Layer 3 of a small transformer language model trained on English Wikipedia (17 layers, counted from 0, width 128). Numbers have three digits each and are written without spaces.
In attention head 5, each number of a token's query is one row of weights dot the token's vector x. The head spreads its attention over the tokens so far by the softmax of query dot key.

Query weights of the head. A number n stands for (n - 500) times 0.0006.
q0: 453500443610369671405599542479518331547454555651428420416435537485578588475411562459241349514384455608439491415400470433526596533659527698700366476402539564602430615520761581515394548534569450411617638542406455368469458640700512406396500321470427468488521469396360482609538434626515359515390590758503591542517602558521509509640395521601591679437531491515716500630570539491475524294454
q1: 424569190626586511316399669667448664412424540387634360485459486567507482507388450650642492395551676291384691596496601376413594463619515313522408515405366446347749386507637349452588275610529400627592443349702628410522481703455548679406464335362534609559412503392389592538551667564582307612418763578256471375450265588226253468430376522641574650534457278360559593712355500586489300569519
q2: 614644526512435457429416472456697455731455592473408571529544523582487675490590513433593661532556442374359385510566624452447530563356595587353480430407505435521508520607445475435626554405571543481557570451406458541377478536607514513574471442396643449546587641402581546283398423517254446484505620427348427608443402513522584587454646435433532245627476503387451650571588517458593445519432
q3: 396403667581396500694607404293497419547450445459534537566481718436441647631524616397519292599700545506457375409472400484512387465443591525552608595439624556366318609218447348386193364520482556465532324395283558536503667425625414420631585675484448376423526530548634616506494618471487478401474250512444463549415627365555481515453506579388522455339524570399557357452687659595576497503603
q4: 491404561624576506353532371497419407666287438615704411447516365332328297430470600534614416660456449519599560503463478565550474456518623592430370519439554582430326755435417494418364593560325497475409524405547421550451330611357591366376579433646422435663464640506523556556375392625551365481300354467512488619579686360542431625497324544383719758522536443469704462535461558561458615515622
q5: 521517636316418520555497637595503573377506293441593464439372554546705563435553402519440260453466454598561394410585414391647546605342451533558515559449416521530654629363519454458343371518566458446568411433520582608585618488614528609372581593346629442416436428486488534511461533402594721303551305451472612607560562455648638481531354500570534466474538483522338483241586584544568517497580
q6: 497561612639549460475667621627463400545433370489329618517506403429387617568407541380449480555587483536622509462626494444508255452393384610579523576437500415481654416508486558446418277344497381551418486481489462622306612614486370361646744574449672367524459513571529643468553445425480602577617478516500516488500618654622570462352477291635382406537380528545419557443584485486532589519385
q7: 521519431582509381359412558467538468526383687525301362545503398539427630472424441757598365500529595455506620500463529703494332348592507412341500452528346393419440428628525615580656711500597341500616534485596497509591402540454297341546481590357540611633467649497350423509251541582604523451545551574604404487587409685573436512790297407482545477612320246474637455536396612444411618766443
q8: 603600591617519395382590616480345196332367380464458431472560489483558533538519530411375381517573503607458391443407391489389425514433506420588371579476538462416525637419417486556468468290525577506756451473573519526629609582640540473674462650534678450470430577438500696526478494509497610369369539508608427399530659674419582475341523506581458305428345523531338503437527488585557569553606
q9: 503451681448575588623586380324577205497593546538448541570429534712517609564746358320592511534594354462400418493568543340507597638407583421473551283301510489375229434409476457398630557321473497720321460786517507559452686496397493520671456486535493448403576537786413476516406314504401701685468316500535595543561513594305514541378675500527476276260575482455343496270755529514473604410331
q10: 402311811652413643700588530514632510431575439376500608603223520574555702503362574593342446602452556448350426409605433397641386588219547605409781584276483547383362441438391557434450590267456392419417527546455537630527755442578399493761597662581605507511460516696482579519524483535437545437468318319435631486523554731446517463279440448537555447340362490618389521489700493317437546287405
q11: 368545632556533432404483518390506709409443681461604503521435608451476343264230692639469525581324379418566565346488606606509594410392758425768548589467576675352542474430422494494456485484536423450414485596555521486646375497453543518364544378457297560510519439414560439754588665397404377519506385317509376330367389524487586568573438515585582460466559390524647438559462516580441444470474
q12: 577174517591568496716394726532364339392687296419653519415590563582431410571485575515614464432454598492447697309334760385534448484423512579345536519654690355347685500589599643403672411595636453622593675640512418398511370572520445624496504549978263710467335687449388342594450420449590356559492385399324541488418415404472612327304591317252434425401838244577517508504433552391664516554370
q13: 470469291719671422465563331547461514500545655511523455626607598396514603538617340294453638759307511539441389425507676486671543432365449507493650567640290629524500629398469590659712446557369580443415717480651322513421435772532479438536401524493540528342526322300482335408511417464393372486711563517378746587391445458660535383749493355476419292699408702408526553546459613586578453633177
q14: 563556485443359447479637605427479342518545430556602348708525534364521593585335596574378522420760399436514360699507525405672475665385690507524596766530582555592676530394770573472408385390407487392475572493627466553503326625586347308708681552321346556436445440418338761315436559333522553558650454366727387496589426637416514490504269411453422511507548543224772686389436745407561547514474
q15: 603605496526751503356622350721732663456483537419657400547500523507742457437510556459687279540707521432466621299517462618395433238493673660367308349559526578586419407473487479404422448584346570555541434409432576510517354511569493265528470536555507652373606724431617259487602315423479521597718432388628467511484531320458685669653354483618527538706490517377591607497359500567605538513697
q16: 512516674288427841432655616537480513585562504732472368647540538497335462586550347510644592532363463625597540389695523562448470443544619519336500784546465541414500500582477470559664387293342553407586310459464487457362453360460490327473446622527709630496579656763415454491766581695597397637447591685539525493535560487558484436464490536270477416574567467510760327650541517481462480425483
q17: 476639519627497377686480473375550326457447441664443486603439603544465392576548597365431400584443438650564442365493595695521298573510374325357709486384386605594407386578402753619634497481356668438737676725504451311486529638431388583693431653551582309363511531402630404359446429361406561759217468129617275541590451514585543448692562640545496442636580450564619272536400408524462350606440
q18: 535602647725422517539500420531587431437530661318425559460487423510366455468674442384635575644695568507257595574662486550497497655430538337351611413457590570593685475493304449363548411418627409625333558538523519641497558320676466555527625617497722523663625326732389414537716713292405430652588483374510461462333588424490403597417687339481687385681548667513489651406500335497567555530423
q19: 525490511693557553516571594709375393399629406467567394656665582334468484601578357506583534635484430657581547535350430611390571460472649452471500490320598452611464522487426261405439644503337583467359292475474440537360681336613384484736557697490354484388446425437690301622618468577650533570659451522458497483472371448351382376262533638462464657631300441480475411580472334548434688341731
q20: 647466347396487330598451424315369740469520538407507456661284410395701470674428520438619550324294384445398682373487651531524582304592429375453626361496507496403575503534365362562453652614409597419441603418676651471557408414707420597409150604409385480243496300346493545468607449475619493756462610460398640486550547424436628621507387549457393598518540483421526406413533796689437578357387
q21: 454481507577598228385485488430458448520391475461420455270464365615340604418345311532480507471481536624551467516446543561352493385438598510386598539616547639453212527597759824402517450437525684213523393450363528515573623331364490314573434528513426326479490580609368331552308529480579549467418690494445796396371494471537497544429633461416438649440478408471629549586622628576525523394353
q22: 510446300478430389577584533588448244836337560490548691415476490312537656663386663391416376423295423575449455444550556490381563497444819601396446438618513514467674545466480489307546612357668564563662378484455367448430423589385631423448467290357300517515504666261657521481507263335469434441298517566378370401470415462465610650678454258467462549605483428575570455691345564420427655442489
q23: 360453427500602473523500267660591309399537322604189510708411390414417608503709749507449430338567779500327596592625493379570358777542626566586658503562506634461520608483447576483528455348536332425402432474601624424589517437335653356390360329617598543525651561350507584310507517607414446438524544399560461594412432291444422454608521422510581548320480561385475408599425441500357261303411
q24: 268555584336659324511374375561399585597636361345623449641526693504401699421733421212576366332400583470438428464268462415430531278578465569300500511496403551543522388656511557687373600556547444572433518387615673388504283531462485460402299598440918636413311210301685570597366573492523346455376441280331637550705493389577392565611637406557481496489410519366512601553529554475693565680606
q25: 671456452538633593559482470372618421284380437326623500449622396768456370463530469456526415456532438497428523411379526630468543516394536590596613545411482273571541506316809206644510549612650527510388525488347426557609572596727558639617485354484470503469520415571348484634541456484477622581523430475771318457512549687464494491579591333613433305480426321631646346532451563413626493557611
q26: 406588723550659457448648548537514458717570461298508232705622394504391455559226710556316386657291431454367438428358340408511533446351673563462344336634445612583511610507772463582400589591402607601750493469539307497552296607627536538471644535276507507568411463680581372650735444376399615533399511572535452467614419383445432476557431385363575395361500597422489310623640544490616307729485
q27: 515506430510506451513448584567657474653384324568545618708451547622542342257497412471583221385400583555571593386487596523455400342404271691618537680546393503494694641617462480477412434573490485364634371643565468696519617524457408554291616500477456323528625488460493594594627468233569405603721474547600614523469417630379373548646427500434493543407396565275570559513466530408428363771322
q28: 477385743579568652493437342453539601504441291570361572595504601479600503531520428420718667593556425451462507411548701566594381418470613486555632394458558375408290279647445619546598554357565440721274405614454531348723522430296546449407734620496357594343748453461471591355426739385361362421468503602472330323391600381355405469377816277473570389475538511310511489254686478572507493434400
q29: 614445515326554402520432540593569555445517538524478388376378457546500513493227523723721471527452493510623711557561486651360351647401686361368554469362191746564435568545537692444647530674239559609479513572472580702466415662507277661366480409518522380526640470483579445578400585546528444525493493416456597454547541579671500362493132584490697532550087629438570552504513396571537379586551
q30: 513587264496497331454449712559688640574493533507590759356622681554503432474548467670442268632370428661354500419327449407337617347404580428533692355594600388568600484567536503625709600306221456541554532526557438408565552469380405402599646595428531513589406302595451420412490536569568483442565720422593546452617571754663678529383431595587581483424650470372504554439416483641481500500182
q31: 338648430458422653414393500567562413419516486532303475722320491454417544556512566506447427605574427484350451682528507558603460585318313519588594539305609277494616555313608649487440599334557585625422475364597547558349487301375402553464344758428500577627476565611466600527445452314579386342625426691487469513428485677624367456697341438627510375361626487723434441307581463620603444497364

Each question shows a short text with each token's key, already scaled and adjusted for position as the last token sees it. A number n stands for (n - 500) times 0.0027.

Then comes the last token's vector x. A number n stands for (n - 500) times 0.014.

0 " by": 562467640546520540497341613365587128504514453516542456609522596610552480472500550530669547570463
1 " Mi": 444608647580508624512300678431492023443555534451553513573452556594579444465535592475673593458473
2 "ch": 380501644701585614481376697407493293431440547473484477527401487665498548522550648494575533457486
3 "ell": 523382504724556596528357683490533189453477439631482501581360527605596505493526640446593700484471
4 "e": 536538524505495580618403578511547245551481495633536438629515505580643528333468529531524693570522
5 " For": 581442562655480689526279720448542119466589411393420592662392583575549524544522606415581478593518
x: 486329647450459707562498547509558591446493443602466420503507435487652458459507424604287615549534432310497732498367424362493494566327376585413596435595456454570590635353497452506352476628561566419527548583476564561459562347629500300534422537529623442351421501387647522515513586650508631501535390552440451657547564523337489569372492682422467446366565602492294531432566399429658447540589
Which token does the last token look at most, and with what share of its attention? 5 " For", with about 50%

0 "es": 573457664553541538467335616413491215366580494559452492586420571473516478455497550585624703579515
1 ",": 566550595557604570515341538269598095562489493513472453594456565487583478479470621588563543510510
2 " Ar": 322513607578566651513230699409523055442582526404553601648456518567617518459443566544611554531532
3 "g": 408336545538573609480308622486499191412544479454544466509380542501508507422402474595568466686464
4 "ent": 581446557563503647603388674442529233501573384436467551626357577557581514424454531590527522706539
5 "ina": 539518512557496558501389623574463252499549420590618505572425612566626511426366399450555540541459
x: 336451511456494539487541522622449485473497145473299532447520530396605475561482640364557398557483488517460413476502435385510686492264427579500637512490503425562615562465345446543507271449609639523520355482511523348498654410565589597563406502299577410456366632537507722499658450590523606545420564373611541543582668371510536657506552730429437435490420446459393499402606486394594503478617
Which token does the last token look at most? 2 " Ar"

0 " by": 562467640546520540497341613365587128504514453516542456609522596610552480472500550530669547570463
1 " the": 500516606607583611554305598327631093490491437483554465588491625490562475466476590570583514498542
2 " Ba": 435539570563546620468286671477495091512489549465565543494488569549644487499430472530578484563484
3 "jo": 383402570642536639379326719604459128527560494483608538439400479589437563562457405554596422543525
4 "ran": 567337642670546690479307698466578133491630470454566514591343531566636587542469449537634516547581
5 " people": 524483563667514543543328590502554190450582513538618540599426659585675486533427554562526581605513
x: 443326652478415651533530609597464467703711341615472416399474560372661628599421623549458474469314384446480546524487605443394425509405489511530671496554335528454504488382427356529387452474482549357601410441462524525574593403485629601472487596531627626316314648505471498435692428564541533584475467563632521558507721397481340572383540478546448433484499438475270495412546428451666508434569
Which token does the last token look at most? 1 " the"

0 " were": 601533634506565555572293544391584136469481415566523499636525591543555398511508508455567587502475
1 " a": 572543602626532613545304539331634142428502418357574473534524563541525374422500467527618565504503
2 " p": 434506522607545587499382672400576187432593433424571427501394480529478456514509504572593540648604
3 "iv": 427483536654522603495422757526569266450637414539488565571370524516595553503519468525581504662565
4 "ot": 509482477561503662509332673468501285500420369465585596595391544513614497496426480495574448573565
5 "al": 630461554624497572505304680470538253520515297517610520604395575508556509404319399475568507574549
x: 436538577592426504542467559539551675496475316418307322478495435504577579564559518302482483686369528381572558417395462476490647406402368529629697525368480459587602500435470423460459336478585515525569380470387652456483573436510747590561522632465548569442356644534454572524545616605447689327413540433466549559536625569382535482489510685403536449411627447588296420382515395427470531518407
Which token does the last token look at most? 4 "ot"

0 "r": 480583645451566559621405594449600159442626482529463501524289543566617437415480558583547606728528
1 " and": 577498587535531551554324560304642086521523480551483481610450537489590462439507599572508512536544
2 " Star": 508517583558532598549250658442498093455553481398549583563390419610594437449488593505484507505579
3 " T": 589496483504530519566399639442502110446485473395540571519421498581642508451464601517554560580542
4 "re": 522421538598551649514299577587502186473542397494549424568348579597624570446478521550490588666455
5 "k": 555398496578562640513430605523501135397512441451533539512330394553477574424461448570508578502557
x: 453569493445541432420566392494618411589514338435445483494534583426625615450465622496345524514427510608467566459483541426565645544354493671315750513568431428516441367460559528456417328490569528397613319538477518373493792521508510549550491472476693471395514495603385663540646398631459501455570519517421504577576377648445433419353412595434500728352491563529326597409554507395406450348579
Which token does the last token look at most, and with what share of its attention? 2 " Star", with about 30%

0 "ction": 527450630569556483464385573447531252474476384527498540533388508532515545581368456559538595585541
1 " ": 525502557559512567511395600435558191483521421469531577555359463495532539551417492484649594552514
2 "s": 514467549609575590538388632424491193386560500511520568527382542553539420500458519627617599642548
3 "im": 452389557744605640522324686411570153306636475514421394600349495557505485447494518664558690604574
4 "il": 462349549637477713525366639422598210524583546514502459659364515457493515557473542463584620619495
5 "ar": 613441490666432604527383597483505211508526477464527554656308523556510521478458471537622571550513
x: 532346701462423530560369410543661564603545358522482458467438505311547505558491606515463371686505478502472558388493364389512518495342555552448607603411438452689471552359363389451388248514568470512551381544553543650514650358574679708481457627437668452339352481467464654485506582638504542429560387497559588417576458520454543584425598598456507397502427476535350654315584533355507515489564
Which token does the last token look at most? 3 "im"

0 " several": 561460664570540529520330623368606206513509328468558493600502574531566452532458484550580542490556
1 " of": 536538565624565575494326638355538190455457370486490532618507615495442461521458472538534519533506
2 " the": 494497558623568621569288599318626106513494402484545501570487625466555449475474545566568498497544
3 " Star": 487503553603521627545242685452467105497523497414523557555430426618580432505501564495488510500566
4 " T": 560576480499536522572399632432510132450472485393536558517446494571634501458469602508553567581541
5 "re": 577479508599542643527294563575512210482543404487552417568368578593620569440472518547489586677447
x: 418502651510487478435589486550471550480561514471494401379567505361657572744492605584374548582461600394461623505439583410411507571507455645538604414518429596649599473520546457438365347631388487520468473347538551398434531417517392552603435435530640434340448548498560492462325550582418597416456715587438495419522648579254437755517412578435609554407582373595382538448553345283433488443540
Which token does the last token look at most? 1 " of"

0 "ick": 571470554517504533532400599451604145537432438574481525516374570639631501527417564581570580629470
1 " Ber": 405616614555551611464303660472575110559501553429568597569333491672635569477448620548479538573406
2 "man": 400493666526552611522306671498467150418566495474568530590365576586665542459379620539514557580502
3 ",": 446511553592572623537371579303552097578522534511476459587431577490616448526449620590512518511498
4 " who": 446456497624503592537348575339560112560492430551562531552473508503479440436502559569519561467546
5 " help": 406416405649494515456334592412549207497456417527567549523430502570463470525527575546595560537484
x: 355331766484521638668643578479442492586510333566434538628452457439575397419381503490448512533426502446331704512521519575420521525479471460392450536460446532524483426379619331538615417568452455292459361463450495672521526507537527613424528663637665602271478643485520521439561494543434437507466523352551480616546472597413365351462422575484483463520456307607240760508479523448607610525598
Which token does the last token look at most? 4 " who"

0 " B": 523449558536560548569360641326622060495456449500505554485412597596578463475467532550587461676485
1 "ru": 362619695577637664561263703471527124431566500583513476540331559657622506419474445608567533655489
2 "cell": 429538628641537640467386701471511189488529426466535488578387547590472501520497491514549541599548
3 "a": 437460557554513593566377651492481201510508446560639471564365560577653462439371379503649605505423
4 " ": 538453486558481595525368626387580235478544437440489571564384531506503528533476509570624496584493
5 "gen": 541516481669545622536394718440541156366569467507537495509403527598556480470493559535624587607496
x: 434447527565365721391562494590347425495622330479427394542589512503618444592507596688425579632434465379377477371513459528507556482467283660596604395560356416528621539370476518562301387529635579361523485415586463433481617431536611449572540582588519540429477366495638544478554333470407646499387567646436510538596548492436461498534581570451475544547310358354417560429521331557594612511576
Which token does the last token look at most? 0 " B"

0 " Ber": 542547672555582569496285615373603091505511526445522560568370521621618531480451641564511544575453
1 "m": 382517644508638576560368610370537212311506494430498441552289459548647520439402538550501539499502
2 "ú": 433417625605534538477325687508641260353595595511606489472315579584659527415335526502489546666497
3 "de": 395391556584502614459289589518557233517637475391579511570359570486557569496421408584493457614504
4 "z": 590311481609531580521335675500535181486583575478541607589388491518566578458335463615521607586539
5 " de": 651521473615511598498301616494565170415671441443509482576355541497519521504444476582580576680505
x: 533397629456460576562556433620401656559481291568474443576468516345711514609553640449476437653251370466484531550403514459426460652452359632315566535494516478622561491285403383576489340474479290458458523619443507590539540343694550420620424634642571449433471490492669573395449471601519572444499630460507497550353624489455402597416473591402391429463600399606449690395612534450591453530521
Which token does the last token look at most? 3 "de"

0 " Car": 553545667588568573443279656372546106506512420509531512600406534548545498576451528531640520559549
1 "da": 462655607580594587372298681527401142460569302441682514639409526494583538420400436527587559525437
2 "s": 338509549608574643486337712392434212408564382496532608613347603536493435544462393687575527557550
3 "s": 455458523581595522552349652391524235410619448541505476546337560519551414462426539683647658587511
4 "ian": 444477573593520485548380598484509175445642328550537492589420510613569496444490582583540610515453
5 "s": 520509508579535569579419636414481279452537458555559506614374602595603371486434540611633620562505
x: 420449721588394577512649422620508378591500382459471327333439507428665559593530674417610416547470451541494554508542525448525483404340500598490649533572448516438480494425480313337478406381551542328734396470423447539542413349509618730525377607430630393487348433498474639492586438624415526476426442562450514586505588407494442591524495679461524493580515445479330629331580488506704485522584
Which token does the last token look at most? 0 " Car"

0 " over": 565460642598495598458371585405576142498442428483535487643470598558519441549468538553636549605483
1 " by": 590563628600517557491341588359596138508492432506543477629505607622551476495508547535684551570469
2 " a": 512518565646527609554329606360616130389539413372554487560490590565541433437455513523638545493521
3 " military": 511464539584519535509329654481535123469564328487636497590417575568551481536466495547479463554518
4 " di": 590348488735556675536307684429528150484633350495574452627391492555547453614470527505521625553581
5 "ct": 485476348612452612509443637421500294538558500402436526617418521551464438666537537440539622556553
x: 330394686492443491582428223682473521536358367454411480632520517471672476483471587500463510638460460571491510595543473504482518526574614688509546553443509400427471572505511433409437566626515589462517398472487504584354480505556512476442342641552607452349370566385614474587423454660543542443557393600441659592410509690510512365342432457629539317409438339618443751479487342494532503545573
Which token does the last token look at most? 4 " di"

0 " 19": 434441534517490556573367614324580174562584444515472616571428551502661435517509603525544537545526
1 "59": 441431542506523526552385625396562210497528409536473600530370541542674465502536598524518541529478
2 ",": 495490573567581608524355573274570153559481522531506476543389602492672448494455638584529511553460
3 " 19": 513529508481485617592348725302558131522591409431505594540434475455653433416491601532476545519544
4 "65": 562560550480494517548378652439492223533551426516508613492423545551616470546515567490493505560464
5 " |": 520465431625552644530364587252512174478509466534527537505435638504625436621423572552540581566526
x: 411378672537558630490604481710371537472555255573425389476574531388516583459514716542314502523444473485563574475328423490571415451454359534455559621548317497570544492444427360557475436416657552536556439471436371611543445465629492524621479534463575494328309634296609652391469414521633536501574549439480495462594535542465509474561379684501560552529451487521299501497403402329659598567563
Which two tokens does the last token look at most, in order? 3 " 19", 5 " |"

0 " with": 544465655562575542450354619330624098454518452486527477563445523524547476473565612569636506533521
1 " the": 511524619602588634535292590325636079499494414472561484577481624490570468466518582577576485501561
2 " ex": 441492616624578663541337731360540148395650483478432416616390504526569434588565542476540560562603
3 "tra": 438542519680524689516328647446552189471650511410596457584384546418514467413537607503614616543561
4 "cell": 485436471688483628425401707464524227437540379472561510567418571546415459533520475485529580576572
5 "ular": 554385469648447594489400647458566283536498442386555482636294594568551502533478510526593577591496
x: 427528637491356572544455472612436555537502324453481452452449452436575606460453576397480498734496433396618572443574383380403414469495379566518618494287512445596504503425411501446351289609504621504596513395461402701519475393526582588477389775523625537453257620409476546615622554791543575448504486498498415575555651591475451507461467607477496341428546456512335571419578477409450552555667
Which two tokens does the last token look at most, in order? 1 " the", 4 "cell"

0 " and": 547439613531553541538302559288642075508499460532509478623450550502559458435501583557533524522563
1 " the": 539520607603594618564281585303636073501502398475545503556480612480563459473503575573549495515552
2 " Car": 386485560600520648430272728438471107556501474484544509582441521559518500554493472510581500545524
3 "da": 388394528607575593389300689558388158462561293435677522625428510498575534414402440508563542530446
4 "s": 571351480601547639518343705401436218408572378494537610612360596553517430546459382681572522552533
5 "s": 560484474575596532572352644397520243403613437534517475544341551522570414460424535678641658571499
x: 436423660667447493483679313596582452609491255438407391429463683471693626643568529448557479501379527436593515473526520538660537474442441507450626509612480569409430467355485384473449414269419450451751445447423482569505425405546578616542373552595586457426429360499421564389580396603421608491537553483436439558478489480406362629460437547473547576568480411587502560316660451596630528445569
Which token does the last token look at most? 1 " the"

0 "s": 528430580502571534534413641379549168411604462539445481484391525503553402448507554668606637654537
1 " in": 573500637625562639483349618325581136433590434406428470595478573495533507492440561570622540611545
2 " the": 499503553631548665587269596332592071529528438455530492589478606449556474482485582566583473511546
3 " 19": 505525508486479614582347747371544165561608440493487593577512497463630443505515569491469524521551
4 "40": 537565544518486553544388653417554292542575472492469544484425599546589482586545596491496476546467
5 "s": 454538465580521578611372659336497243434521473547511535483363588503624355511427556605585612565503
x: 392398641607457603406669450531410564489545407419437378369485541404574651648543713515442475546425494456506626481475409518556609318397451631490563513572495517513531411459595306491327462431565529463701434494407550570475461424555536802655392501489578395467328501419617629375535361472400548515466424485487430569525569491474474502531335583457595617600457441602379518299466412479517528606630
Which token does the last token look at most, and with what share of its attention? 2 " the", with about 50%

0 " and": 547439613531553541538302559288642075508499460532509478623450550502559458435501583557533524522563
1 " up": 532517628610528556504356611378608147417530413484528482535460483474500396449523476573563528539483
2 "ta": 441546553584560613461360653451545152460547506502632470443435495496562478387559450596665533553503
3 "ke": 398469534604556628450316631458562192529427481556552516465384545556592505447573488670581464604486
4 " system": 527510582663565594469394688481596221385541466545504514542411535591612451551460545523496486529586
5 "s": 486458444669557603547406682419511229443495521513536542517286614540627389564422474594643641568508
x: 421455591516391645477688377579488500620543261540425422387494583372629690518458608457554397570421447434582581588549505648566547362389443522481622437573446524483521474497581429406341470436513470292738388452386479565522455355479616747575307565554606496460401464474454628339583405692402640496448469514424459489580488454475354566422393562542541462539558408563425584389566416488577595487660
Which two tokens does the last token look at most, in order? 4 " system", 0 " and"

0 "b": 547543609515529532480407671473548229467528389521513599503278587560543533414419416601601464776457
1 "le": 541608613547540591500392625456555231467531406483542539548347575521526565396452505647497587744493
2 "m": 516502604512579583591458559402661192417549456474440539522290499504553519445453434492540590579538
3 "s": 534532578572573572594390621382601274392552495562492590494307565525613430444444577614607579690519
4 " in": 436509482690511651512346622332579140430593473399414494599447586488534522489426579564616538616527
5 " every": 448454431670508594564324602390467160477491371431548586613444595463488397526495547494542485533546
x: 428420581587439608556575480488423606474554450692309478605521536407503503396397522450356513517314391265360547507440544457348497576589314451617648460582544463512528369537544376610471466539463522474521526443501430577450560427718579397476459566412557631362260545468667518506653575594561368597531536590397555599565617453508484477511441615468498579492444369596281550519512390364730486523587
Which token does the last token look at most? 5 " every"

0 " re": 609458637594561587528324563353604118470588408422512499611436550518487511574451524515566597675550
1 "s": 558566580605541629554339633427431203441596399453509614634422517434448477542457460584520597640570
2 "ent": 523535566558533629581357665386535253480595409438424458609365559440453527472479572591510631645575
3 "ment": 509526530619509510508447561425455351438491371535532453559382569530505532596376547576444657607551
4 " to": 375550476601455557459389602388508257496477316548526531617478587555451478486457535455609622591511
5 "ward": 440422479607480568514354700370516174423429423469453534558448624567524471453555518645541590593424
x: 347404560630472744505560516562526407657584198481546473531537504458539417551477549551370433648501555567412742333577474278426526518516569597465608468472376547549582423441428394553543505476742371418537377399485561545556463435520460507610442676430603441346402500533427444572646436564581393513518563531416553632479499555347519478389310574452489368515530257483392588525523320460525561639618
Which token does the last token look at most, and with what share of its attention? 0 " re", with about 30%

0 " I": 545461592532551551528366576378590053411539479495545544602498619568513400471522596476606605528489
1 "V": 429524626605558556540399707414686212446596543442495533530399527623562397515436556394492550609510
2 " se": 468467577629542630509374628470609181470614425509552456515443603614571478489462558543562567615508
3 "c": 391476528698461668507371713406511144497537457372484508654388527560416534606505388465644567521494
4 "re": 507388464637486605568269556491624253489536421497566402667428590581552572497454493552535667650434
5 "tion": 507429468607493566548373553429519296472490358509468474664452496485459618564423459559435644591539
x: 390459460570591440598488395601455403528555314355407534530463558345549625465558512491483461569442532436492637532494502490457622625309482613601629490580509512535514567454425458588510333460418404519640290540508598455457517472431431587630449686460674481367388529410458702573741344545395481505576466487598667510416491676393542486347449495421469511434454602439394694365595431320497522406571
Which two tokens does the last token look at most, in order? 4 "re", 3 "c"

0 "ed": 494531646453610560539372607381588223431506353581465532546412553467587481428482573564567539590596
1 " ": 489498520496525579542352582403596202450521397507515557524418486455558528445473547540648573576535
2 "ad": 489498541596552614464302672421533206439567405518516459613467459504452538459445521556601482543498
3 "van": 451356581645504583482340658468556153466564404500537576592367489592620486482421487499611536590462
4 "c": 530363444624481593514375728417496233531558447482523453671311527609515558564424440560773558571479
5 "ed": 580500456660506633503393678430500271528487359564497500679415571565555542565386533560648554590539
x: 388358706720489539655471441573502433487569355545544495432495545418592617459502575496571373527434556482552462374513406484523552426383414549490617564420436369450577362371363462526324466406561556482549393416462581554554629453477504503521452739672511409395489604425461595387626550502474659309369435560491511448533638511377576519416532618449443470480476631416217690479591417387696661641495
Which token does the last token look at most, and with what share of its attention? 4 "c", with about 40%

0 " to": 577394638565515593457320574341561092434483362508529509687516616595470431448532566517640618555527
1 " the": 516536613609578632545270596316620103492490383480555515587489639480553435503501565551574507501533
2 " ex": 446499612627575659542326738356530154388654477481425428618389505524555435591557527470532579569595
3 "tra": 433552516683520680517328648442548201467652513408593477579391546413503463410534605500612618553567
4 "cell": 481441469684476626427402711460520234437545380473559512556423570545408459533519462481530578580569
5 "ular": 551388465647446590487395654453561284523503440389551492642296595569546500537476499524594581595494
x: 416522625490352573537455464614432544538502321459483447462447453439576616464453567406489497738499433394620577446575384386396420473492372548514606502288504440607501515432414487442356290615491625506591515402466415687505474390524577595473381776521622545457258616417466534606625548786545581444513491493499417580541657590480461502462463610482496333433560467515328582415582469411447558571673
Which token does the last token look at most, and with what share of its attention? 1 " the", with about 40%

0 " only": 554486604544536540554433593381639236501434412509504584562336541530594361505586536503588586494460
1 " the": 518559621616587627540281576332642077513485384458553518575452647504558437483506577568569506545539
2 " ": 465533540564521627539332638373521166498490450452496525551457534470512453526485544522594554559493
3 "structure": 489477541630567572470350659477535263455483478584509482510477552554514466496479529563495576595482
4 " of": 425502439640560570516353655354593196471494412493442546546454565458461440527481481515577596610485
5 " type": 499540518622587598501397662496556192297513534476558497506434531486580367483526525548457568557561
x: 468374605496529701331667503532349556497491397449399454492710415378478523490379582514438582505495445406433522512450499470564615675468372644516684332480421440541480358587490409410381517453571324334583554496600498451375562470564515554532456602567613503363328604472595497422662459694495413590573586457480621561419689494492323572445427607529450458441512407521379543507458370481462569622669
Which token does the last token look at most, and with what share of its attention? 1 " the", with about 50%

0 ",": 573482607518603565506325546279602081560493461477488480599455587509596452448473598578564512533507
1 " the": 527523608598600638564282599296618089504500405459527485525491599466563451478489569572550482496519
2 " Je": 397486521548533533482305659505503128525564463516597512503527554624538483503534539516526580552467
3 "w": 566504491604610544546374699490578180363528520579538520615420412647545528482488513475581596507519
4 "s": 532506560575577582522392638408490225388532454565616518499381532618667399495472563644572554588555
5 " in": 478448425672508661488331651342553116418587440407448484607451600511539503491451573578619561607503
x: 416410598584493569532610492590395631555532304434430390547568567388628452488473584571330360553381415449600684416458511439524431693437415443459559534555450427488547574307549366569537578455498483426505433413417521712577649389535587432549434602638592489379368543375777519492637541492559575456405541576433427529485519531436423516351441573437340494475528471604306630320627433461588429520712
Which token does the last token look at most, and with what share of its attention? 1 " the", with about 60%

0 " Ber": 542547672555582569496285615373603091505511526445522560568370521621618531480451641564511544575453
1 "man": 458564674479562596513310667482477159436574502482567533583371577588672555461384624542524548574499
2 ",": 480552585572580610533371574303559107583518531502480464595431578505628460515449621591536513508488
3 " who": 433527538614512582536343570333563115561492423549561531553474507506481446430500561569524561467543
4 " help": 367538458671492508451341591404554209495458413524570547530430507573462466518532575551594560538484
5 "ed": 470496522676516569487389682406552176474446349529618496621462489526550436561435599508545591525578
x: 256355696594535555630503570592454491581609328427506508541387392493543444440423489536480372443491559448454593349443490472435631447506436462460656595515423608456494456467492555467428437407598388499539458513400474620524611460488443556576382603614632488341442575547455536490620530690334647397415438547417509516478688630441408335449428621423560458544359536503332705329536417470759525736589
Which token does the last token look at most? 5 "ed"

0 "ñ": 587615716616535508450302712495564118479651367480523582673411609685515473548361492496627675679524
1 "o": 497568567561504571501343661568492185475564370528581539693474486578513515483316349465526567585478
2 " U": 367521545605454643474342680451527163456613485374526636651431593629500430511472526467524560555457
3 "re": 474408497648517591514264586538562199496652473405582461657414525552551513522473515469510555575415
4 "ta": 506398492575500576490369665494501215442654473465647469548458485517485506406484405542594586483479
5 " (18": 538460493592444659505391650285629206549585488398531593617395602491602431514512593529567599591528
x: 484423612638326658598568558606408515581617296617410361548651443423530509622451517485359553589372415470517546497476569403482450531278469456559617610477411397428603613409445415439530619379528723490594548501506476753541632415485457440522635611514426491426247507373590550315602346665509530505450429626455490506494472620489488381499462551438330498493450521497444514486413407424580484561621
Which token does the last token look at most, and with what share of its attention? 5 " (18", with about 50%